Layer 6 of a small transformer language model trained on English Wikipedia (11 layers, counted from 0, width 96). Numbers have three digits each and are written without spaces.
Take only the direct path to the model's output, skipping the later layers: a vector added to the residual stream pushes a token's score in proportion to its dot product with that token's output vector.

Output vectors of the tokens that the questions are about. A number n stands for (n - 500) times 0.0062.
"ca": 518482492541520470543391496482450558448517466542493482554510493519593552483474482547419547449502551478467418516551510488495481520440574541571499474544510585432618529484436590477590571504571449413530465537431482454514533531500409482452498500582592482530491411418474550469526546511500488511
"tility ": 443399672614496378566537488460363508619402526495475562614586529484406627569446492524577537324541606367508507500507458538596489493600572504655559446559496551509429563629490624551531489566439362346480577534449343614517534551538589443389503473464666439409402517586413521500488593374524619552
"ined ": 514410526512522420503487599433390436441380466477580381484495500371575674584577640548491509441522513410464512517466442470481552372602551558695368527612485453548488590468414467510530538530490433418442597514492318544293363589664450452364468519416626389440493456608454567433761566455481473572
"cent ": 386417479457438467572526576385523524509515564350407568615522561352448625590480572393601506421528534414517395520457458462372552465545711564665407521533561611458466542465460604579580518540275448341460410609441429498496554523607403467469456526636650468377684404433338481359513448466459558592
"tors ": 498404550358450428528587549402490552531357393507544534554584468424467579474561457510494516424428570413504535575519345534525611441511633560680507528512493583468539519511444572484495400611477418381567567603462380566547413564561491441391488512541593436353431462507426480430566548526382530572
"Apps ": 464317594652483331437447551503530533555443522387413577422458521443611539606450359328615498344441507358378474440506502536440580440573742711664530467673507533425326523398565600499567568530535675335461622583596333314395502564376432310512377439448658445492511313470429585525588615283583627567
"aged ": 444517505509542394539608496535458504534475500449574545431630563551657530587543580519602435445619547430510447460374509448389450548596611519708488480601472590479594572460544514560464542529522438388370582536649513565453484522543510440353409464479535450419656500455460544553488537339352441554
"″": 470488651436421413514392637473551566353526444464505452571569502362437436440534467457474502336546388347472472470404462461565523399626579634623480449619385456504548489574413628550461457427432504345524577557507466459555398540599408542419460411508672350527506421650505500561581526486523569573
"itation ": 525385551451416431696576521381489540564468498483518554508489608460414618536521570469568335374533661382543576527483513616582580537495632541621455410601442527445510550601489592481587539500377525436517453560446436459447513540642441409478551415372646494359592379560354490482525616433553538606
"the ": 389547531444548510544453519502450442507562466443481555519416481549470387438444531564578463466527425519591420429463561452550603481589520461481389462440443477492442479402529502435469591518469396460609438444489573515508457489591449534599407533604436578535529542457535590628518571493458482498
"playing ": 491423461464502425381571535497459505491502609558510475674465537493557529640539494384522466405478469456495462476480504490441550471599555571675398474509507454496456493422404560500469556548491564342477555517557434496361563506560447510389439415481567442495568570452482505593589550387484431553
".\" ": 475473450500502446650518470518464522460386478521598650676547493338552535627536525498484492478490566392497465536401558502540486468453579494609507533509477608576456535390471635499507527542469559412551622615474445567484458523550437405405497530487601452364593453526539585404459532486566600531
"born ": 498480442551525403506456549577496586504452599469481491668496470476598547541506535467478430522555544444539486599504470514336476481559518554614443398555578483483575492486595505503424603507490515398463614533523351607490441536572448404492514408391541475520539443438446570537615444440532496511
"antin": 510546618482474386530525630458500583367426587419495509523492504448454608480388494382520545331481565452395516502341488350491540547550667580729504539585591512538659615534414588531599450678493633408498627593470525455436468571452498426438392440337667435400568460472566574507592525527552522594
"accused ": 500460531479386417584411587554473509475382395480341576578549610422581609587489417522462541437605546491502559433410505502538576502506601442715489466574592599528522538479455610483553367559508496320470581502495378515400520522373453450567355488433657345459508513544540502444585491472503540668
"DST": 539500636665378388592459643480394662408282471475479466571606759351481592641385363434510438468478466383371422587348462466530571378649586644701552443826672582571538598596675604479457411509497495292535604652376343522436523567415398416444271490479702363418542524580476647449600497414559593602
"Pheidole ": 560283637497339261540590567365453650431325475366415451657681627294587688753523536386547561272636576202392468469349329510491602414589786621973456486729537484454469577566486651596646377595361557097509712721458209555474475640523396315395214469372829318269591267516364580282729591342616649713
"reasons": 509357562423386460591552476415366473403483608481530470576588507467446590679401609575461521366428409371479590651283588563511561415514599622587453508523552577500438560551537580486644509685383493296572565675592381427431509541521348351423219342551738487532404395461445509357550552449506696538
"Eukaryota": 467493556588257424524488538381495627432342500484341474605523639294582539532534618516515416400704531343354426541567463433457469488613496530655450448671461446378535512403392609568639376486278460245422612592446331545602482603457430481524282514591746374511377385425420545324614462457574494530
"emble ": 558366500524306395526565504515500490449458513308425537593444554398484542712537459388542579431511557451462446547404493488468608468596603619623468510565554575505509618523350614565552433461459451371431446544511349487552534534487512339472464509554689414423524503439522592398629617458424454626
"householder ": 527557628658423417497441482409456669525448542439349581503657617337539671629553406330480676431651525415464448561413466495411557458710559497705339406670519572481510500551596653551589400579482383215419750620481343425543445566475363480441279646475696433454565446427309533349587550433507485510
"named ": 488514518545456443459482552529448549442492606423504541580496609464626593518544481426668450454517518503492386487431509467484455434554463527587505461555513533506589481395518461490504512447472461369438506526563494443426571488530458423502400494521626324418530383481502466552554425380439487526
"females ": 475413688432468429398611502414387601572498521441397553573526543392605617660559510400472551433573417406504429579418513494601533531549648580758463516583530655414481530551546563526546352427493463325442444556461433568496407557539462537383364506478600445464533422486453633449596422340543602532
"ially ": 479447403562462395519520671526409584440410606292540467544681606372471569539513592581524385359555559378509534406461450571506594559570628588677480616672533571508485376426413541518491382612505511342516487639589364466513393515489379459535567645537665509430446321524332540406595572542490461476
"measured ": 462388653623439413520525594391461612459475522439353600582593592468511580582523545452483488446491530522540430430454539471467569605601526527672439561664445580502475579614527575478548476529496570341408550523423378462438430523562561412445322528526695415460531489437493555531618475435571655631
"couples ": 624333557482442440566509535453391479528417540372336512554536544429602756645526518348530592369597575405465476552471562464441557419660548614787475484608563571440506519485545696523387521379409477294458676610565291475589424547395390425400392586450619444348548527399446596385514540503591700482
"grid ": 402486575526469430469406605403386622442384563487409498552694527479542562591538441486498648360519490479518474651438444557538498503574455585635461487601528469539543504587491591538556498588426430370512614536588363505511547530532420475535475502507676500453414427580466440387584539377482569563
"auc": 468418520577432440667520554513485538463436488422436588546537555467523520555471528516461550422533517385406495559471583506586603512583581535606351557500605485474655523523469508499559494619432536444541620564469363515510498525429454464371509523679608388457580460571443546502587451426532563490
"Animalia": 514477598629421403500413523446511599373442481430331505446474530361576532656439420380561539419548576407418515574559467500414517500538558506659436416640481372439586527420400640540719472592300587239383676648482367590554509589379373469503397597533717365427397417445349667430636554423739524693
"t ": 489483451463554435572546522561530503487533458472435452489561412475529432498576549535421517571445524420542459444505419612567555464520646511537469530532504497549470551389468483481527444574466470508453517529531390501467493534591465523484468642480523482456408443615516455589518488511449555518

Each question shows what one neuron of this layer's MLP adds at an activation of 1. A number n stands for (n - 500) times 0.0012.

n215: 424452399572495329576401641529667470516511502521480528495461435392596453437525451554550504574538488533596459346577451492641557477560409373440534578497449538509537688488435535627496459514466548501511400635481472463355520537514622494477477549549460420393449410527642491540526378425465608635
Which of these tokens does it push up most? "t "

n216: 484667499464386571369455667695487549475420434393608420404560508562446569463614403424464613522538504542365479474500446684588511627467496551504449497572373599465444469478424504573590321559426570524430575410524609422378379424443383342408666325570511321527413422481448529588361498537510454475
Which of these tokens does it push down most? "the "

n74: 628509397414459529568663480395464522440545471551481503396352396477471555485449563535541401447713556335570576475572433655575496454406540489420399420538598374417443417441509633254583589584349547587350405616445646443415440570551485414477389459408701466389448497505537592555510470469506522426
Which of these tokens does it push up most? "itation "

n148: 441404530596495502651403417470498708405733435480548409541582502386432605473338469415484441351413604560447362523333497511601612433579545487446604694572589319496344393628515467550365480592408513541365591618456563474524447513417612461431502439504436508491419606421443499594603591650492583497
Which of these tokens does it push up most? "DST"

n241: 350595457385536201392501434522602458564559457638464525519468551406647484401485509616471524476578383490461566390477517509559472604536454434414288506513300477452497505461759589385470483513551453506484596502507473561424409473385447591559491465471663535328402440502504678515528435543504401473
Which of these tokens does it push down most? "emble "

n206: 640528450640529332366435425449469378337447424498581474417481457420599569527433435308399612587415401583629480619296616502491576387620634451525621591611458478642599455523572586420381411514503560421557428720407574537600432584525567670536476435457474495390389597608472455637431633485489566569
Which of these tokens does it push down most? "Eukaryota"

n89: 634654508471348459517416440554543437555409539466583473330456375685533508417409444591460565413426490693473607456539484432595386365461590570517570485453376374648578585575474470513651584491629563489633640559647633409341481775498460376565451474416658431563548386497492631500429566635350548392
Which of these tokens does it push up most? "antin"

n19: 502588445668445530436573480632471539480570497559593685427551572493526501622407664500525530590358474371505498571374517505569610352503548400458554354574436470654404502505516556509470399584332441568496492645598546549359640534479601361436600403661437580569432478594453488527393571428507591410
Which of these tokens does it push down most? "couples "

n204: 624428441483546596606534602387520471617407442485613363400533399343569329416608350567295494261526494598443594406562423633505428456531694480158552734537507465484506448428606453333430567487543307590569555534527597520572534589505551602476396499311348528516459496421443669467407440630422387554
Which of these tokens does it push up most? "t "

n11: 473587502622533287508566627625608478384454640378477411621323628468621502499475345374634445407600499441458523494632558545529581739449413634445493531526271478439443492569545500451528716486493393617416414538564330473521474611483516477477483479519540443387474545463473469432477438402421545568
Which of these tokens does it push up most? "Apps "

n252: 435479424487609311533545634444328388499479539385388496489434539471476797485549448413534613443529369408456609566645288579339620529442467440410450476564584700598479456538583480466531353497468471452397490600413490383518599618377448455516546482545222611475541442545630517520497627451565484494
Which of these tokens does it push down most? "″"

n131: 421460574492510432415436499535539460495493427683602474524498589496577591521443573506386361414466693563565539580502403561343330412436590460442411671554508541554414517432556466898537527573461413482480399542580523461549285741438393575597585487495518554499557557545535584474580487539632474452
Which two tokens does it push up most, strongest first? "ined ", "ially "

n32: 389539617296470570412616462408575514510611454277480596507423577281487602564624541346374503594616452481395391437482551512458440428598473648427399403336560419559516511631497383539473403516566374508521423535421609440533578501437472682401471495499469488433508465670508520569469526364461463375
Which of these tokens does it push up most? "females "

n45: 646479631500392320407425425484386592560459418483591413632539533510438469580602510601620476564577585568542489504489375472358489547504557417720479494474533510370656453480538491466499524406437396441431445372578523497596452657461424380688448516473845540471470472439511500584351489484429420456
Which three tokens does it push up most, strongest first? "Pheidole ", "Eukaryota", "householder "

n7: 670469437586547413428530438520416406555397405289488558588265547562517432550502471445418514450452564379528593550481639339463477386187535559456683577547502441570649483447366636541431412485448476355435503451439343427548465381427612464541487498518491501553592677537591433455456578572372444472
Which of these tokens does it push up most? "emble "

n115: 626466547469482491556491430548492430650525381487381445262572496550562633539382509499500505512620489449396462481543526683601566532587505521565459467488481441521402445641572584307236461539487430371446490559498605495536381503440530521429499366515587496495439492451440490699633573547481306423
Which of these tokens does it push down most? ".\" "

n251: 355557564670367442355376502441544493370509460443526529394569514571672640663508505546492619471669585414516474621341553522441562675544532604550522479566490571534645427476489307508577513564353514502468609532474464425545502449382505467595428565721565541569494506660435575702583469553557467625
Which of these tokens does it push up most? "Animalia"

n8: 473609515646468532560432381712561521541454481448549598586568397635571481519496580438445444478550455543408469488351629472468484583515543560589524556450594461470510405482456532672659514553337490866618573557628457530502451493404494405533617656525620555619509573549481508397512494421556534470
Which of these tokens does it push up most? "auc"

n39: 441351351557700477427457436513529617376587404482614425605537408567491519414561566619512444359374602479510426510517482438336523441569686501571648337451355501443605346441456426417312646494541487553443537470530555584492457613518540444430569560466514512548397455528548507523680373515447420472
Which two tokens does it push up most, strongest first? "born ", "ined "

n232: 454509600564568479621481522531519406576337597564463611435546509435383547581521505469587505618389554440492553554417547527358482565438521511517394509564560462593425485670522427262525488367465387572623343521426508539509542487525371408423403615382504477570412453433494547430430601344475469437
Which of these tokens does it push down most? "″"

n139: 453449631473407584523520424632458477433658563431483612404407551621333657590436545457379491279467591423551639567421537530484681393563305490486427455479397490527333469503470449618449386530480583599634614472512611459481392703487591336482545451545650535602595559513526340653510631409532508435
Which of these tokens does it push up most? "reasons"

n197: 549537315512629426413522500512567527355406524528402654435594519458465602698482607604632571437437533610640379530518434489570450466617501514565477530484518668596485462534546494520485499536513433481463515590414372484438655590507578469385466497353682488411504454416631481442523494419375571594
Which of these tokens does it push up most? "Pheidole "

n223: 569354569454510403424390623509541626387372468527513501437430556644635578430451552528516550484592494488475474506408523394487455538389509595504601562399683541566414593577454448522602540639394719558425518481564522592647556503393410626506365444521319665585567371493466382481490409537486230490
Which of these tokens does it push down most? "tility "

n142: 485589485486477362522502522461561560606504471525390572380422431353625660547590541459500455566441476334502534443540554338412498540665539544612495607477581551635541575670533372347395449364389373705512651455665533558618557358404456542433513538479534583452482467563487597581547541517633557513
Which of these tokens does it push up most? "couples "

n123: 589659502502415634392316499366501568564581487478480490417537556469680534656614389530259477637641376549369465536359454363339510434462581562510495510569621524615519500501475467486495514448545453531630371556421605509436490338638458657606410621578506510545585526389288530667486417534525439562
Which of these tokens does it push up most? "householder "

n50: 496511776537498338663538475531451498593452496447417493395388324520523446448525429521564539424431510374495648440580559572655511528511283560470509528586503544531514472483359536471415428437554456508332477572445351527425616626563637582532638479565378474519479552569255480428573613449413349490
Which of these tokens does it push up most? "tility "

n93: 380511678642355460526596394462423510702446550508509565524522506372528465374451442502484425562490456432449481326579243332535390293545588556489444520516520433436519560475586525537566377484465589524478376377451573452382348541470499489513338596493538541602484488348444495531691561526535412564
Which two tokens does it push up most, strongest first? "Eukaryota", "Pheidole "

n87: 603486315453395707542444428609495459574459428473615417664437511382517497564407452528508681437418459579561499459370479530545579475557451442481421488594574430503546628666469392590663412481495580300521416518520649529635521303489442462540472631387395472602561457425568443440602550471539386400
Which of these tokens does it push up most? "emble "

n191: 483679602484445514450479568470566306402436535557625376397563639648503633575534629388480435491588470589498664424406438462466400531409534539468429446672501519509392406609428504432619533325428434286398355510584573687515464563379501628607414527630564548391563618630455495288567574463483480349
Which of these tokens does it push down most? "t "

n183: 649451413579479447514453426530546474447499532400498546487571547571539339636495437487330601502603518509670546509511516459493578382605500557606524524508529363643388488485488495507571381484505681549398604481513572583596526711465527589383512519404359526700376378477514518593435624451589678471
Which of these tokens does it push down most? "cent "

n82: 523284460504479548490596481511459613515523553369549569543482539450517432665515429532525430444552376607470675389542351645494414545405478551597573392645366405478519465563342547357575469398544541357606507591689319439581544446440437516486514552621401642417560606597404418517385479546495527429
Which of these tokens does it push up most? "ially "

n0: 553495468570345539383517617454452365433422567561521458573446564555467601573462588406454537614588591578602563624452580481564494439494492381416501542506618540372417523483454566631462366537456580161461469425431410434541650341717594416475612540411279443597569538579537551475464501484510606590
Which of these tokens does it push up most? "emble "

n52: 655504664387528417360454507378476574542496445420463537470394600373370367336526512468459499395586317530450471332469561495526488404575378441462512625479529553607596498522402581605394490277438529574563448340430632534486413370481544541574473620443227452489507439597475616514518449456432621693
Which of these tokens does it push down most? "reasons"

n144: 479442406491551298663452429625425529687664482497434485527379447695602419463669468600486558450403416650476416570422640529539614502444440521644703417571556491368657466456446658478433588430472447547440329539495396658566600710553472388473409561531525369552534487496397343492427524600456423377
Which of these tokens does it push down most? "antin"

n141: 444496456408452412442480708532505445581481509406475641509482584550466563536546552326458421409574591605560442417410458515422545654490561369546636505331454525400557496514431531464533333423471533273449490603366655368407489430570482430550486532382280446592513546555640440548567644415504495503
Which of these tokens does it push up most? "accused "

n143: 373521440293507426691559501487341565580432562590476518603517574481390529615353606383550490537573530518497371514531556528373499374552722584530519522334362536413490509525446502425603706603420546543531451402452483531376530240539514334638595381510700489344570483527523592546499441551509538580
Which two tokens does it push up most, strongest first? "cent ", "itation "

n208: 454401557519522536391446645472452555687551610517542545411484454517613512596520496478384430529491544301533183543514560352590591364510581505764567622451648426521448505495456340399454483650463522695403348320501506523470389508559466539439460538324662604451574476584452471552450471442545447660
Which of these tokens does it push up most? "females "

n86: 573581609538455390490408559478431523350497519479637415584399483508556447378459441519660189581340608534490320601519508463571583570545363498491445516621653541404628435416601500496502453589563517595437461497650593625450531375563537465540556725418472460571410349514508523511619453516402542446
Which two tokens does it push up most, strongest first? "named ", "ially "

n174: 422514521568478447490463506374460440529485523441431329532547586437623501412513583404401447387623432520614415332355582663487505460245568730382487353454556439589545548397441514407515489530481399625540465470428632604577474431536502426500400591558507627513422389512478712522589719520641383406
Which of these tokens does it push up most? "the "

n233: 554442424594458555563535509372512662479499696711553485460474468533442479452477421684451654475511491498562651594465499481468561544514579451533559619585412675504489461504471461565536435476506438516512573615528473520599400526645405603390632575449420431342564608580558451431483407677500513507
Which of these tokens does it push up most? "tors "